Layer 7 of a small transformer language model trained on English Wikipedia (16 layers, counted from 0, width 128).
Take only the direct path to the model's output, skipping the later layers: a vector added to the residual stream pushes a token's score in proportion to its dot product with that token's output vector.

Output vectors of the tokens that the questions are about. A number n stands for (n - 500) times 0.0041.
"ꦾ": 396 361 613 281 409 609 351 566 547 274 217 358 818 766 191 705 692 320 316 324 673 749 365 578 576 227 657 409 281 674 657 542 624 504 571 593 634 533 790 276 703 543 773 445 614 248 551 347 211 809 526 303 347 291 271 601 600 473 753 840 291 540 368 182 766 623 610 535 736 406 711 222 426 665 240 384 451 668 268 360 644 328 779 149 424 682 225 592 648 349 286 438 662 361 339 973 670 461 672 711 743 613 575 143 544 307 656 298 733 181 279 619 366 649 563 203 652 531 406 233 283 530 432 853 557 609 350 712
"tro": 566 503 450 742 328 495 465 537 587 403 320 429 598 644 626 618 589 365 503 470 569 588 456 495 449 415 512 447 581 503 568 509 555 567 548 581 570 460 468 437 596 444 605 351 556 519 539 550 430 461 549 469 568 547 494 473 340 516 469 586 446 451 537 471 472 343 519 487 562 447 450 362 533 493 463 364 541 652 476 437 502 445 594 369 637 527 408 434 441 436 448 493 638 358 469 462 393 335 479 597 394 697 617 442 562 414 601 374 642 443 428 626 451 568 566 356 669 655 445 549 518 579 543 665 504 599 530 386
"ious": 448 443 562 490 486 471 389 469 634 679 546 398 618 675 434 521 487 542 509 292 378 588 253 522 487 511 508 530 443 480 711 601 483 500 521 554 463 482 457 425 544 505 562 403 463 460 596 412 360 544 359 320 310 491 386 494 580 410 591 530 562 500 466 463 775 531 481 633 358 494 624 555 557 592 635 527 515 416 451 450 555 379 446 573 586 500 417 662 555 374 491 452 460 537 446 750 591 645 500 611 779 551 434 427 481 346 595 562 659 305 360 431 263 542 321 314 455 601 469 522 599 606 515 514 505 422 646 697
"able": 551 587 674 377 502 662 353 583 552 449 393 388 593 451 347 604 454 503 505 539 472 461 302 478 533 487 422 532 457 461 425 475 525 512 557 512 531 495 515 488 564 345 733 460 502 588 563 621 503 582 375 311 319 481 503 373 621 591 564 368 653 500 453 496 645 579 509 524 500 374 465 474 577 554 329 469 539 548 511 597 589 594 416 512 607 437 465 417 349 590 450 341 663 386 474 605 500 423 522 471 632 577 369 469 425 466 482 453 393 365 503 428 413 598 477 395 575 467 465 523 605 557 495 636 496 439 431 635
"t": 479 452 494 605 563 378 550 518 582 378 338 584 530 599 500 531 515 539 514 609 621 460 653 390 536 584 432 604 518 526 388 379 477 471 430 391 475 488 419 476 485 418 493 352 680 453 390 478 404 511 512 469 592 602 594 468 626 567 510 511 505 482 569 490 541 477 394 547 341 412 375 574 572 480 562 612 537 438 640 301 467 521 443 430 583 426 517 478 468 357 488 432 547 509 428 415 409 427 500 441 439 524 411 556 474 591 525 481 493 425 580 629 536 525 327 371 360 640 500 521 613 534 607 454 494 492 454 512
" 19": 490 469 409 477 534 588 472 613 630 509 444 551 523 589 562 569 460 498 555 554 487 489 554 458 494 372 508 507 375 552 493 485 446 585 564 556 503 574 549 523 613 522 449 509 464 550 498 519 605 465 451 557 510 538 533 596 454 526 395 552 369 503 527 422 564 431 578 483 511 445 467 428 488 478 410 469 465 595 512 437 479 524 446 558 470 474 477 488 453 394 534 509 543 546 381 493 454 580 491 535 488 500 562 414 527 437 480 497 392 556 525 424 522 497 606 447 523 473 425 352 525 461 463 450 498 547 484 472
"ance": 418 476 708 434 505 437 330 410 532 470 494 474 702 475 240 770 576 644 511 567 529 396 518 624 580 536 585 358 477 369 483 533 618 399 603 512 420 540 422 548 425 553 466 458 393 457 570 469 564 626 462 429 432 421 357 469 464 440 449 574 560 533 363 398 500 354 639 460 493 516 503 402 582 495 476 598 415 511 421 531 577 467 481 411 446 537 660 522 422 561 505 473 585 344 313 482 480 557 615 594 589 527 449 538 545 471 669 403 354 354 505 529 405 632 590 362 666 408 452 507 572 608 358 593 507 498 511 633
"pp": 372 495 471 341 627 495 484 509 568 548 529 425 500 492 647 371 452 487 417 482 643 711 540 487 455 395 628 414 425 446 560 590 585 524 549 568 560 448 630 360 391 569 495 505 605 470 548 505 516 472 584 573 621 418 544 593 614 476 392 623 489 442 570 358 609 555 313 469 609 350 474 464 467 473 386 478 528 468 336 563 530 566 437 466 577 451 331 471 458 364 567 412 625 569 415 519 641 393 480 531 522 522 417 480 584 566 414 481 456 354 583 505 505 607 603 454 456 605 502 524 430 566 526 620 502 517 458 527
"ary": 461 486 355 503 473 442 434 689 494 443 378 355 673 526 530 613 585 417 469 448 681 491 278 604 510 490 597 502 463 500 386 665 684 560 404 448 597 413 522 459 470 367 506 439 340 357 576 622 571 645 568 296 373 431 570 647 527 488 475 519 617 377 311 543 531 643 518 453 626 508 418 390 424 567 336 549 514 385 512 524 589 551 642 413 513 474 412 488 538 520 426 469 649 405 555 658 601 510 432 638 643 529 471 346 524 358 500 636 685 479 547 591 406 627 528 342 567 460 533 614 415 487 466 524 510 515 525 548
"vent": 418 540 365 634 425 395 369 544 586 472 469 522 582 476 409 451 586 472 470 440 623 530 584 540 493 444 601 423 348 548 565 459 470 387 592 425 555 434 420 375 429 479 543 474 525 325 600 424 483 586 548 394 529 314 379 451 562 500 463 649 407 507 545 429 697 376 465 544 659 430 488 506 474 442 497 600 364 565 556 468 532 574 590 443 544 564 398 714 374 433 459 590 616 398 442 520 500 446 531 508 425 625 577 500 633 514 595 401 461 369 310 649 495 596 520 398 602 547 441 526 423 519 659 698 509 475 545 500
"year": 277 325 549 456 286 526 449 420 435 481 471 448 675 540 419 437 465 366 541 329 515 522 448 474 491 410 609 514 403 580 766 551 533 518 597 529 592 469 503 421 511 506 516 390 545 558 533 543 441 655 610 414 416 452 424 561 461 508 602 746 578 643 323 478 534 513 486 347 636 505 614 376 469 552 403 462 459 527 500 428 582 518 584 503 406 652 481 580 627 516 445 457 569 538 528 688 475 423 527 430 525 481 645 352 481 469 646 361 553 445 561 574 542 584 559 328 449 603 451 369 479 517 484 539 504 540 360 544
"old": 431 345 459 382 590 535 293 617 511 574 569 387 725 418 339 490 490 376 347 419 615 509 569 510 476 493 545 551 500 473 463 531 532 448 430 420 573 456 461 364 676 414 460 411 488 440 601 522 454 478 574 352 444 536 529 552 467 583 428 612 487 623 476 496 565 537 529 469 448 284 477 581 350 497 541 335 435 448 517 377 555 494 503 378 325 554 516 489 564 535 421 316 668 623 444 511 623 592 658 619 544 478 638 526 571 425 611 297 486 427 542 672 317 589 468 487 400 493 524 425 567 536 554 587 500 553 518 622
"ta": 622 630 409 507 488 549 464 542 535 393 418 405 445 459 536 500 461 419 526 463 457 437 667 408 609 508 441 492 545 504 403 452 396 395 408 577 478 454 519 378 493 562 550 450 520 440 439 518 592 617 491 447 518 489 509 488 586 589 573 568 576 484 576 460 488 481 522 505 542 500 360 596 579 475 576 432 580 500 502 375 524 458 612 505 548 525 526 424 279 266 493 409 599 524 415 488 444 442 482 461 603 625 488 544 533 542 502 500 580 473 489 587 416 568 577 303 561 670 584 585 537 562 552 532 499 537 526 450
"44": 405 422 397 550 502 599 455 578 506 542 431 455 543 493 437 472 593 428 515 389 506 600 449 487 531 378 543 470 508 529 549 459 506 521 542 627 570 493 511 418 521 486 522 462 594 498 562 424 546 568 566 398 392 407 529 556 447 415 591 520 392 614 436 530 593 483 558 477 495 431 592 442 502 544 368 546 529 490 307 492 560 491 482 500 461 581 399 574 605 424 471 392 473 475 561 469 585 564 552 531 566 583 597 530 408 477 595 434 456 371 521 458 467 522 475 545 442 588 512 387 488 554 417 589 510 497 466 578
"ack": 630 433 507 486 547 449 436 462 420 517 525 333 608 500 535 648 578 465 385 350 500 513 368 471 511 497 575 400 535 537 588 385 417 506 492 441 513 538 552 382 513 516 590 439 447 368 552 336 525 577 366 468 390 440 375 490 535 555 607 486 439 623 415 503 631 464 480 419 384 348 509 472 659 484 543 375 494 625 577 336 570 533 556 355 439 556 354 362 581 608 542 516 578 464 463 500 502 390 459 544 558 513 620 436 397 616 680 515 548 401 419 601 411 612 493 380 422 445 410 438 496 470 425 494 502 419 524 585
"red": 261 420 403 552 688 508 410 403 489 514 391 385 658 500 428 612 369 461 611 538 627 509 309 638 409 399 718 396 574 421 567 401 380 431 568 558 411 510 399 512 544 489 546 396 621 295 500 514 444 385 604 401 424 536 500 564 693 489 467 491 539 474 580 538 581 667 436 561 538 559 626 527 497 477 431 373 525 494 491 483 492 537 481 539 458 531 573 536 443 441 428 396 659 512 405 602 518 600 459 634 606 486 531 312 508 444 556 437 475 339 513 492 514 610 355 380 494 402 583 476 364 646 476 740 505 461 460 532
"====": 596 391 526 287 321 458 372 599 457 579 478 543 527 631 493 643 413 513 489 420 557 636 456 312 593 419 447 336 582 480 583 429 634 412 622 418 412 571 613 436 565 512 600 577 474 436 599 533 434 782 550 513 380 468 512 463 535 503 705 632 597 584 505 540 635 405 505 498 427 287 632 475 342 555 412 421 647 680 437 564 536 484 635 346 349 524 487 660 634 418 416 487 759 513 528 535 508 429 540 523 507 453 565 408 366 497 568 431 509 362 489 492 564 371 565 426 571 638 425 533 367 352 386 610 510 490 559 482
"ō": 350 535 547 338 536 435 392 632 545 363 395 359 617 559 267 730 448 489 505 582 668 641 409 575 505 463 458 454 439 639 489 520 456 527 421 657 500 479 696 387 625 475 500 424 541 460 473 390 457 595 536 497 515 503 393 602 478 464 551 558 512 483 441 504 561 604 574 468 552 327 669 513 448 493 500 412 555 422 391 416 532 526 593 524 444 564 455 612 603 497 580 405 532 546 398 547 486 442 557 525 470 671 519 332 526 432 495 401 518 397 436 699 372 478 560 385 618 460 534 484 552 427 351 478 506 498 450 698
"up": 346 502 606 522 569 600 514 536 542 338 597 386 618 450 399 563 403 361 443 559 547 540 535 555 547 494 676 455 329 381 471 480 359 393 580 507 473 416 531 486 535 455 482 351 448 587 639 518 494 462 677 484 552 452 405 529 514 457 672 511 356 559 365 507 495 558 489 471 494 448 488 531 595 641 475 452 500 439 518 437 507 634 471 568 426 575 459 671 619 482 568 484 626 437 340 507 528 479 525 430 544 599 526 453 379 524 495 388 559 439 546 498 382 518 586 403 608 446 567 459 360 643 604 522 502 358 420 461
"า": 404 410 602 457 478 664 391 530 559 487 357 453 610 560 280 500 530 444 482 461 495 566 410 613 498 365 545 456 399 528 508 543 515 537 537 623 569 525 546 331 735 481 575 487 588 462 421 362 377 536 534 348 521 440 494 492 587 482 494 571 387 614 477 303 562 575 581 566 611 482 516 336 391 473 419 402 352 545 446 486 589 388 656 378 515 503 286 479 582 424 378 521 514 398 453 609 488 575 552 533 615 414 524 351 543 327 596 467 586 352 410 515 474 506 616 337 532 511 429 442 390 436 439 731 512 649 490 524
"ible": 588 550 562 316 487 487 351 526 406 547 368 519 600 648 603 703 517 420 503 485 508 483 349 547 495 517 497 470 535 503 586 519 579 498 533 522 439 375 569 376 670 524 571 545 378 412 523 533 374 374 466 317 512 276 292 497 436 563 650 531 596 543 360 440 677 552 610 542 359 484 503 463 397 605 500 539 480 506 508 554 583 449 525 577 387 475 392 453 452 413 385 493 489 488 324 662 431 480 513 522 614 558 571 474 382 451 643 392 624 361 332 352 437 567 396 312 692 475 430 500 490 613 382 724 503 490 442 617
"it": 555 559 521 435 467 454 478 427 456 474 590 573 543 359 616 528 572 551 514 540 613 530 515 470 359 600 541 426 406 456 498 486 516 457 502 496 600 440 448 438 636 587 437 567 306 456 536 567 555 424 302 416 465 545 477 505 579 424 404 553 516 476 378 529 566 671 433 611 417 475 506 503 442 518 594 388 457 426 541 456 477 620 452 464 500 418 421 455 572 608 486 464 598 477 391 488 346 349 382 470 418 588 557 431 474 410 489 351 412 449 525 477 528 468 473 330 502 570 392 523 558 553 343 489 502 556 600 620

Each question shows what one neuron of this layer's MLP adds at an activation of 1. A number n stands for (n - 500) times 0.00042.

n230: 175 636 476 490 535 726 611 407 494 507 601 251 450 445 454 452 567 467 316 593 649 649 548 339 512 546 626 568 301 654 478 483 441 579 503 396 491 411 472 469 590 455 513 518 441 679 425 563 664 462 464 625 562 459 376 391 732 284 488 360 340 513 399 541 331 483 558 550 510 466 399 462 331 346 515 473 734 358 604 393 749 416 391 558 455 580 521 541 473 443 531 523 605 538 587 548 404 539 632 494 325 623 532 223 561 425 410 334 443 444 418 493 568 510 602 355 650 463 646 512 389 541 436 344 458 507 310 571
Pushed up most: "up"

n205: 315 421 326 585 537 510 611 562 324 451 588 377 561 400 486 660 466 601 486 414 441 646 418 436 310 556 547 448 500 198 585 429 567 638 359 416 262 611 467 426 487 390 458 720 619 549 719 516 511 578 335 563 509 547 709 216 379 291 574 513 404 558 804 385 524 406 565 564 496 533 382 631 638 645 716 571 577 601 399 674 732 483 503 315 463 659 422 459 467 449 450 589 392 541 551 531 426 648 455 520 673 476 655 534 559 528 416 222 428 500 734 605 561 433 496 691 408 500 635 413 570 480 324 475 578 500 496 394
Pushed up most: "44"

n427: 584 660 458 525 757 594 497 507 636 469 477 387 560 453 621 414 624 335 483 517 292 548 591 527 428 452 483 280 540 433 396 577 595 436 517 469 414 436 446 293 490 334 600 577 549 500 637 516 534 460 497 625 556 444 308 411 461 721 513 544 459 402 596 312 473 724 452 660 343 190 361 432 698 500 569 577 464 613 310 565 297 449 670 352 453 480 344 737 504 580 612 413 584 614 595 470 500 493 514 483 261 513 385 594 728 473 567 599 588 404 580 497 518 517 371 806 652 608 594 414 393 619 510 469 399 162 464 536
Pushed down most: "year"

n379: 422 589 548 470 623 506 462 560 595 516 547 569 381 421 532 573 538 548 556 762 589 487 525 515 637 266 466 522 422 487 550 569 632 553 822 446 445 630 463 439 613 678 368 493 412 655 226 553 560 484 378 335 488 517 241 573 479 433 690 512 434 547 439 362 372 703 482 497 480 597 392 453 537 673 619 536 528 640 656 576 507 310 466 513 278 612 586 332 630 457 681 484 479 578 359 472 688 476 370 478 616 547 355 472 567 423 453 619 510 395 476 539 447 539 507 419 401 412 487 399 532 654 491 467 526 428 717 336
Pushed up most: "ance"

n286: 519 641 275 283 388 558 692 537 533 537 612 477 374 520 517 785 467 689 365 457 430 413 606 376 390 273 611 476 467 535 569 583 510 678 660 598 416 674 432 818 548 619 633 534 624 572 446 559 674 569 357 466 393 552 574 510 367 526 472 550 473 420 446 488 603 433 557 476 517 585 200 713 565 611 436 548 581 657 598 443 525 477 535 371 297 378 506 602 412 559 477 699 406 405 522 480 411 698 393 516 538 618 500 378 490 631 347 651 462 290 610 497 629 357 563 418 446 589 483 350 514 487 600 613 748 485 464 285
Which two tokens does it push up most, strongest first? " 19", "===="

n262: 371 471 476 517 354 392 581 713 426 539 588 485 716 538 585 551 434 309 361 532 494 687 494 406 525 588 550 565 717 627 541 427 690 383 366 500 531 358 510 801 590 395 425 460 390 521 513 446 525 487 334 569 579 617 481 621 488 558 515 577 443 656 442 714 478 557 391 451 609 544 588 315 431 594 389 579 649 575 421 503 486 545 423 554 462 598 545 491 493 519 534 493 489 412 419 694 398 542 593 247 448 421 273 566 484 739 745 452 530 658 422 354 634 572 574 533 619 629 470 410 614 550 353 645 286 282 521 432
Pushed up most: "year"

n399: 660 500 383 448 306 428 372 584 376 536 433 552 349 451 546 469 584 477 538 542 438 412 461 478 462 223 538 664 662 490 481 329 557 384 604 566 573 724 344 608 478 469 556 556 671 411 369 397 489 513 609 507 470 446 549 381 411 419 476 452 600 536 424 489 548 517 334 273 162 600 538 228 367 405 400 533 541 322 583 575 408 295 556 542 555 519 365 331 835 659 544 477 347 634 385 355 570 653 620 541 686 487 474 664 582 412 391 486 503 600 384 358 589 414 521 593 556 396 436 518 563 541 399 477 345 518 483 503
Pushed up most: "44"

n197: 461 462 459 464 474 471 436 448 414 580 469 612 451 497 447 505 462 489 569 500 406 644 588 390 532 469 580 567 509 521 525 482 477 459 460 426 468 495 361 485 560 501 403 466 555 587 436 577 456 531 647 476 459 488 522 555 593 533 494 581 516 513 548 511 462 433 554 437 536 513 599 446 551 505 456 546 534 512 483 497 497 529 505 511 557 488 460 385 403 486 451 528 472 484 552 483 440 561 530 494 495 491 481 455 503 478 521 514 498 508 507 424 568 450 421 542 511 508 526 439 406 409 446 482 515 540 486 502
Pushed up most: "year"

n143: 551 418 401 661 578 324 550 389 543 450 526 447 594 585 507 359 413 596 658 490 631 355 425 618 475 437 596 384 388 531 532 507 583 565 585 358 430 711 171 622 349 552 460 317 556 414 454 582 384 474 560 446 416 425 361 576 342 425 451 427 539 480 427 413 455 462 488 423 298 233 503 533 318 449 453 557 551 391 441 704 617 569 598 506 709 453 448 535 572 359 401 332 331 455 445 760 483 410 487 411 176 381 454 610 602 681 506 606 589 552 220 527 479 483 728 513 478 665 439 583 600 656 480 513 512 519 511 544
Pushed up most: "vent"

n182: 703 385 550 535 521 475 387 520 332 603 733 553 547 474 403 552 542 717 477 319 602 371 484 355 408 396 494 517 261 455 634 476 657 533 576 440 395 398 595 507 573 522 336 504 673 376 527 350 332 516 507 752 334 449 547 376 706 633 432 540 235 693 453 625 327 562 494 588 524 605 481 556 481 581 418 629 459 590 403 460 514 609 614 650 591 377 342 283 462 429 449 520 445 630 601 503 297 348 546 506 534 590 470 458 497 610 423 404 551 305 426 503 562 759 570 433 603 564 480 553 433 455 382 385 425 534 723 642
Which three tokens does it push up most, strongest first? "ꦾ", "ack", "it"

n239: 628 488 432 398 623 483 527 577 404 339 497 687 527 353 634 544 411 597 441 557 422 627 494 562 523 643 538 576 632 450 393 438 625 317 485 588 483 743 727 622 572 528 570 650 529 441 724 430 556 488 512 362 429 448 603 523 477 368 641 456 455 557 539 756 307 443 531 598 441 363 497 509 339 600 561 574 352 559 477 636 464 491 509 542 503 339 548 382 443 435 905 583 513 544 489 595 546 418 428 617 451 471 557 639 446 470 494 784 528 533 562 326 651 503 525 589 457 451 469 548 479 512 518 451 543 588 439 439
Pushed down most: "ꦾ"

n144: 368 528 346 662 455 414 528 486 625 517 282 464 550 600 528 362 319 678 337 365 569 420 603 693 520 430 547 430 524 356 459 414 396 469 503 727 413 561 289 456 677 419 267 638 606 689 305 526 527 442 405 549 706 592 479 617 536 480 455 644 359 342 570 273 421 239 477 649 407 427 510 507 399 358 477 479 634 463 775 434 564 413 473 455 474 563 376 728 624 486 661 546 283 435 651 627 557 735 562 385 571 354 466 517 472 514 571 593 504 283 445 577 315 525 584 443 493 333 493 425 577 594 586 710 649 680 411 517
Pushed up most: "า"

n441: 387 570 414 470 549 487 454 255 347 679 483 464 665 285 355 581 205 345 459 660 559 500 493 473 523 313 619 447 442 438 435 493 433 353 406 525 460 747 663 533 560 445 507 488 603 346 426 487 358 469 589 624 532 459 633 480 724 550 559 442 438 458 331 580 314 620 592 568 468 618 480 590 595 500 563 647 473 340 553 364 545 417 473 745 256 640 598 459 679 408 490 647 356 278 439 790 625 576 372 446 298 538 469 565 566 482 416 459 496 483 516 539 431 550 379 276 440 783 554 585 673 510 451 711 288 465 500 316
Pushed up most: "red"

n20: 447 416 430 327 522 312 394 349 500 493 467 516 336 399 545 511 353 459 686 567 334 337 476 490 419 229 480 637 616 423 400 469 687 328 662 497 533 346 529 352 464 253 417 442 452 563 561 638 578 417 452 279 469 627 531 644 414 419 434 603 520 399 432 566 507 468 449 638 423 403 645 537 553 464 562 597 618 474 449 337 555 480 679 450 403 607 237 477 574 685 618 305 534 354 629 610 521 563 321 174 721 378 507 493 551 568 437 583 314 309 503 497 610 634 596 521 404 479 670 361 569 424 588 566 496 607 377 438
Pushed up most: "year"

n84: 467 232 400 454 503 570 568 363 362 590 433 581 685 487 494 469 436 467 481 459 405 456 433 593 375 522 542 418 410 407 369 531 608 368 387 514 616 566 480 647 503 345 448 358 544 309 574 487 383 532 472 489 480 530 623 484 541 445 487 475 403 419 585 441 401 423 477 408 450 572 659 570 613 275 586 503 411 436 436 582 247 576 466 457 526 508 543 553 386 500 479 447 424 559 530 505 553 399 681 447 467 487 446 529 497 617 535 619 627 567 635 415 608 599 449 580 438 528 394 421 646 548 481 547 604 475 744 352
Which two tokens does it push up most, strongest first? "red", "t"

n113: 497 793 617 585 370 559 637 393 559 519 436 482 347 392 688 597 567 587 500 491 556 658 724 548 658 431 539 609 403 391 579 478 407 469 365 628 590 507 530 559 681 604 318 461 609 436 354 549 268 518 437 368 587 565 525 315 360 550 468 543 374 472 453 688 558 490 602 506 471 572 533 436 440 488 331 665 422 421 418 596 343 383 429 463 533 482 500 497 649 222 545 548 472 518 661 531 459 223 475 545 349 506 497 387 639 519 658 328 426 530 506 547 490 560 477 547 573 541 405 488 456 404 460 386 437 388 715 503
Pushed up most: "tro"

n49: 375 521 233 500 585 610 445 530 488 641 425 458 587 554 417 490 488 503 577 391 594 552 678 598 439 500 432 702 610 427 380 503 465 423 515 454 571 601 529 510 564 363 330 586 410 620 588 647 540 619 432 469 445 533 543 667 337 581 571 435 636 449 393 563 539 713 563 466 575 555 562 422 479 618 462 541 579 289 480 567 684 539 614 575 429 219 580 476 685 429 426 756 548 548 483 476 429 400 455 524 608 628 527 611 679 421 328 565 532 537 446 568 303 651 641 444 390 481 625 506 568 642 388 497 504 359 601 561
Pushed up most: "ary"

n87: 494 455 611 580 461 505 480 566 556 590 552 436 540 483 486 453 247 390 475 642 469 478 602 470 551 494 484 402 454 514 439 624 392 312 700 534 603 583 467 539 398 372 559 380 471 469 562 554 469 579 367 585 558 510 500 427 542 423 341 634 489 594 570 535 657 547 371 531 552 479 462 475 500 641 503 374 575 546 555 545 582 375 543 503 550 433 503 525 631 467 600 606 450 547 469 478 269 463 603 530 375 465 597 261 419 309 593 443 474 404 558 503 354 466 488 415 436 669 477 583 381 497 639 346 434 368 792 663
Pushed up most: "ious"

n60: 385 588 376 521 472 536 661 463 451 304 312 359 550 520 410 707 644 615 528 454 360 506 619 592 492 460 531 365 453 509 359 494 622 351 480 583 646 525 625 497 522 513 587 468 399 441 603 434 377 500 689 451 555 599 589 569 613 552 479 614 353 557 595 461 421 392 543 556 415 554 636 486 461 525 612 418 638 439 462 583 509 529 401 675 451 541 430 354 751 520 630 529 462 668 651 644 523 456 477 447 480 575 636 413 349 325 460 491 556 602 527 402 416 544 383 480 562 462 523 618 480 403 659 541 486 419 363 590
Which three tokens does it push up most, strongest first? "ꦾ", "ō", "up"

n48: 477 675 376 514 678 744 456 470 594 497 474 438 574 617 524 253 384 731 447 376 638 213 450 513 561 401 595 480 375 598 659 604 432 418 517 632 487 612 711 665 500 443 623 519 535 525 645 541 389 520 691 469 393 580 453 292 640 368 597 363 480 423 602 311 742 613 592 466 389 418 602 413 356 585 361 528 604 576 449 439 383 493 458 653 439 375 446 632 359 428 500 452 357 586 569 557 528 526 517 438 541 530 437 497 382 490 738 262 493 422 339 619 665 558 461 315 248 507 414 459 422 422 517 590 468 291 576 564
Which three tokens does it push up most, strongest first? "ꦾ", "ious", "red"

n190: 581 386 468 604 515 430 596 345 455 506 541 567 478 478 534 418 360 523 664 425 483 553 475 500 344 469 527 477 407 549 522 644 459 389 444 430 633 435 354 616 581 550 582 478 500 358 576 568 457 467 432 466 487 431 508 616 592 380 453 578 481 561 387 490 690 523 395 411 661 417 574 469 413 432 519 612 581 475 423 764 512 706 355 401 280 585 615 700 559 503 413 615 478 401 586 486 325 375 561 462 306 549 447 318 413 615 666 491 633 620 587 497 649 514 491 423 455 609 480 471 503 435 386 549 453 478 467 551
Which two tokens does it push up most, strongest first? "year", "it"

n27: 453 605 371 552 560 430 546 327 479 465 624 589 612 646 475 382 604 232 400 214 727 405 497 527 480 518 306 359 459 289 697 561 236 682 692 680 456 624 567 530 507 372 735 671 527 516 535 487 601 417 393 557 427 551 412 527 318 467 480 332 427 632 560 359 593 196 338 500 680 548 760 535 456 374 577 547 527 753 523 272 504 587 389 483 567 527 454 613 658 298 524 640 527 682 363 566 586 416 381 534 507 407 493 566 518 493 516 511 340 440 569 507 262 521 530 475 344 511 482 431 578 633 493 557 517 429 605 571
Pushed down most: "ary"

n293: 396 296 426 650 432 471 219 491 536 461 627 410 553 479 561 626 346 491 491 440 533 443 524 488 477 497 325 427 304 522 512 457 430 360 667 337 413 510 586 615 414 500 369 323 709 610 503 690 291 432 488 482 530 363 527 410 557 523 419 494 375 360 452 579 547 462 574 521 562 414 395 470 433 512 471 284 514 506 401 783 279 494 581 589 436 549 520 415 544 603 590 512 396 423 503 405 479 392 362 430 365 538 640 663 386 416 581 349 522 478 618 518 513 460 380 632 517 423 485 570 448 459 392 522 393 344 664 578
Pushed up most: "up"

n149: 574 377 554 410 402 624 367 524 319 573 405 431 656 356 338 687 654 533 512 590 458 358 488 606 639 466 658 628 432 497 565 516 535 563 512 379 401 313 269 571 376 286 540 664 463 568 573 480 473 515 277 537 533 363 282 462 429 468 528 444 521 548 336 448 533 491 486 592 522 411 474 410 576 362 408 429 544 574 460 545 461 518 419 387 394 327 590 521 225 582 404 553 534 568 394 437 574 685 446 459 693 400 443 530 452 461 520 326 509 352 605 372 651 479 484 525 440 410 509 511 561 603 362 568 486 486 413 699
Pushed up most: "ance"

n13: 467 567 530 416 525 522 506 578 529 412 362 524 626 407 565 580 653 547 474 480 401 444 297 409 402 595 491 565 483 412 445 569 446 422 538 503 704 316 621 509 559 314 613 400 550 423 477 649 642 440 455 574 567 457 382 534 321 271 579 703 390 486 438 651 364 552 522 234 524 503 568 442 412 557 539 599 525 531 508 462 459 445 590 590 233 665 448 457 457 491 469 650 422 417 519 312 267 468 491 435 598 551 456 549 646 612 514 434 630 486 453 470 534 372 402 425 636 470 500 577 352 395 555 488 444 516 503 668
Pushed up most: "ible"

n363: 320 375 604 570 516 463 350 441 589 527 547 359 332 645 618 572 500 470 553 545 467 536 316 497 480 551 593 539 491 472 453 482 673 398 533 416 538 526 706 522 526 436 394 822 506 494 428 425 536 421 400 509 568 522 527 621 289 526 461 426 565 574 729 555 409 491 508 457 531 450 613 559 486 355 497 390 460 293 486 563 506 467 523 529 668 417 520 430 406 337 604 561 644 471 489 491 457 686 669 407 299 407 396 529 443 839 486 526 658 544 424 524 544 582 465 521 293 448 503 525 201 552 571 500 575 446 414 446
Pushed up most: "pp"

n90: 469 464 516 544 587 577 472 665 447 402 467 442 583 387 427 523 516 424 492 464 386 458 624 294 438 480 457 407 329 659 588 592 691 506 447 450 441 491 645 408 476 336 590 633 585 336 483 544 383 596 489 412 596 439 542 538 474 545 440 510 550 508 354 589 440 302 455 420 574 444 408 492 576 470 444 449 441 601 463 503 416 481 607 511 400 426 432 541 401 470 481 563 214 265 585 434 574 515 636 511 531 429 500 415 391 422 526 473 572 565 453 644 448 520 664 486 479 474 471 365 647 543 228 588 533 704 705 519
Pushed down most: "red"

n283: 393 493 371 535 622 563 583 464 540 393 594 603 602 444 625 357 458 620 409 487 659 527 500 584 516 487 555 453 387 614 500 476 320 599 441 507 609 441 422 168 599 571 460 368 765 450 530 592 496 754 342 655 606 397 300 324 581 652 531 571 398 460 544 569 549 413 769 500 653 479 474 339 384 448 630 463 519 458 534 284 353 556 433 480 546 399 435 809 500 565 282 354 634 533 528 480 554 525 566 339 662 425 691 647 520 493 438 585 538 300 519 510 327 480 409 639 535 602 350 376 406 661 540 497 611 530 564 427
Which three tokens does it push up most, strongest first? "ꦾ", "vent", "old"

n357: 526 576 508 297 627 598 417 483 342 559 388 348 584 442 560 429 442 310 514 468 570 500 418 474 573 423 500 417 664 384 346 449 486 575 684 722 398 650 544 416 483 582 425 623 606 428 476 361 652 402 396 464 460 516 503 441 481 385 610 372 579 448 479 446 514 405 511 659 581 211 597 372 483 423 489 470 299 520 517 521 535 389 551 622 447 365 450 457 577 437 457 217 576 586 470 349 482 590 506 412 676 414 453 590 435 512 481 535 668 377 470 405 613 727 417 590 637 524 376 530 580 529 509 623 598 490 553 416
Pushed up most: "ible"

n116: 500 602 558 473 358 466 548 532 516 381 494 511 581 615 545 352 383 510 491 519 503 487 379 307 639 416 472 352 644 460 228 744 481 333 624 587 655 567 578 497 611 539 419 387 726 425 429 337 606 525 500 458 389 588 529 485 491 681 614 379 503 449 338 518 487 426 606 454 585 388 584 592 571 466 445 543 509 441 545 606 303 398 608 652 673 332 290 393 500 553 475 388 661 619 461 443 428 521 455 466 275 606 662 415 644 375 348 531 447 500 512 513 547 474 335 379 430 651 632 560 597 550 385 766 569 493 404 298
Which two tokens does it push up most, strongest first? "tro", "ta"

n291: 514 555 598 497 402 457 584 583 510 484 627 674 560 676 546 561 535 344 424 706 481 432 519 519 522 539 428 510 336 614 360 603 481 250 397 438 581 450 483 435 342 397 392 471 423 630 636 581 365 443 454 536 526 415 393 298 494 670 413 586 487 500 757 463 478 486 512 447 570 394 544 532 466 569 299 397 550 522 549 555 542 336 404 596 407 512 606 424 622 484 562 480 478 687 605 586 384 518 757 566 438 320 705 525 329 344 374 517 644 472 306 572 604 306 575 497 396 629 467 503 663 290 410 407 477 180 510 655
Pushed up most: "===="

n210: 333 347 471 412 477 485 423 512 353 361 428 377 618 588 593 317 482 522 554 448 485 531 585 530 500 590 411 525 652 411 437 560 317 541 533 315 296 453 513 666 659 480 506 431 544 448 497 503 399 509 354 622 494 743 441 503 624 544 443 503 588 436 367 465 491 490 526 381 195 571 598 412 432 655 518 657 423 368 338 785 576 381 641 633 568 354 606 464 458 419 444 522 329 725 438 567 394 497 537 503 562 536 530 349 598 571 526 598 602 421 471 367 558 565 571 310 427 384 519 529 528 387 482 456 566 362 657 462
Which three tokens does it push up most, strongest first? "ious", "ible", "red"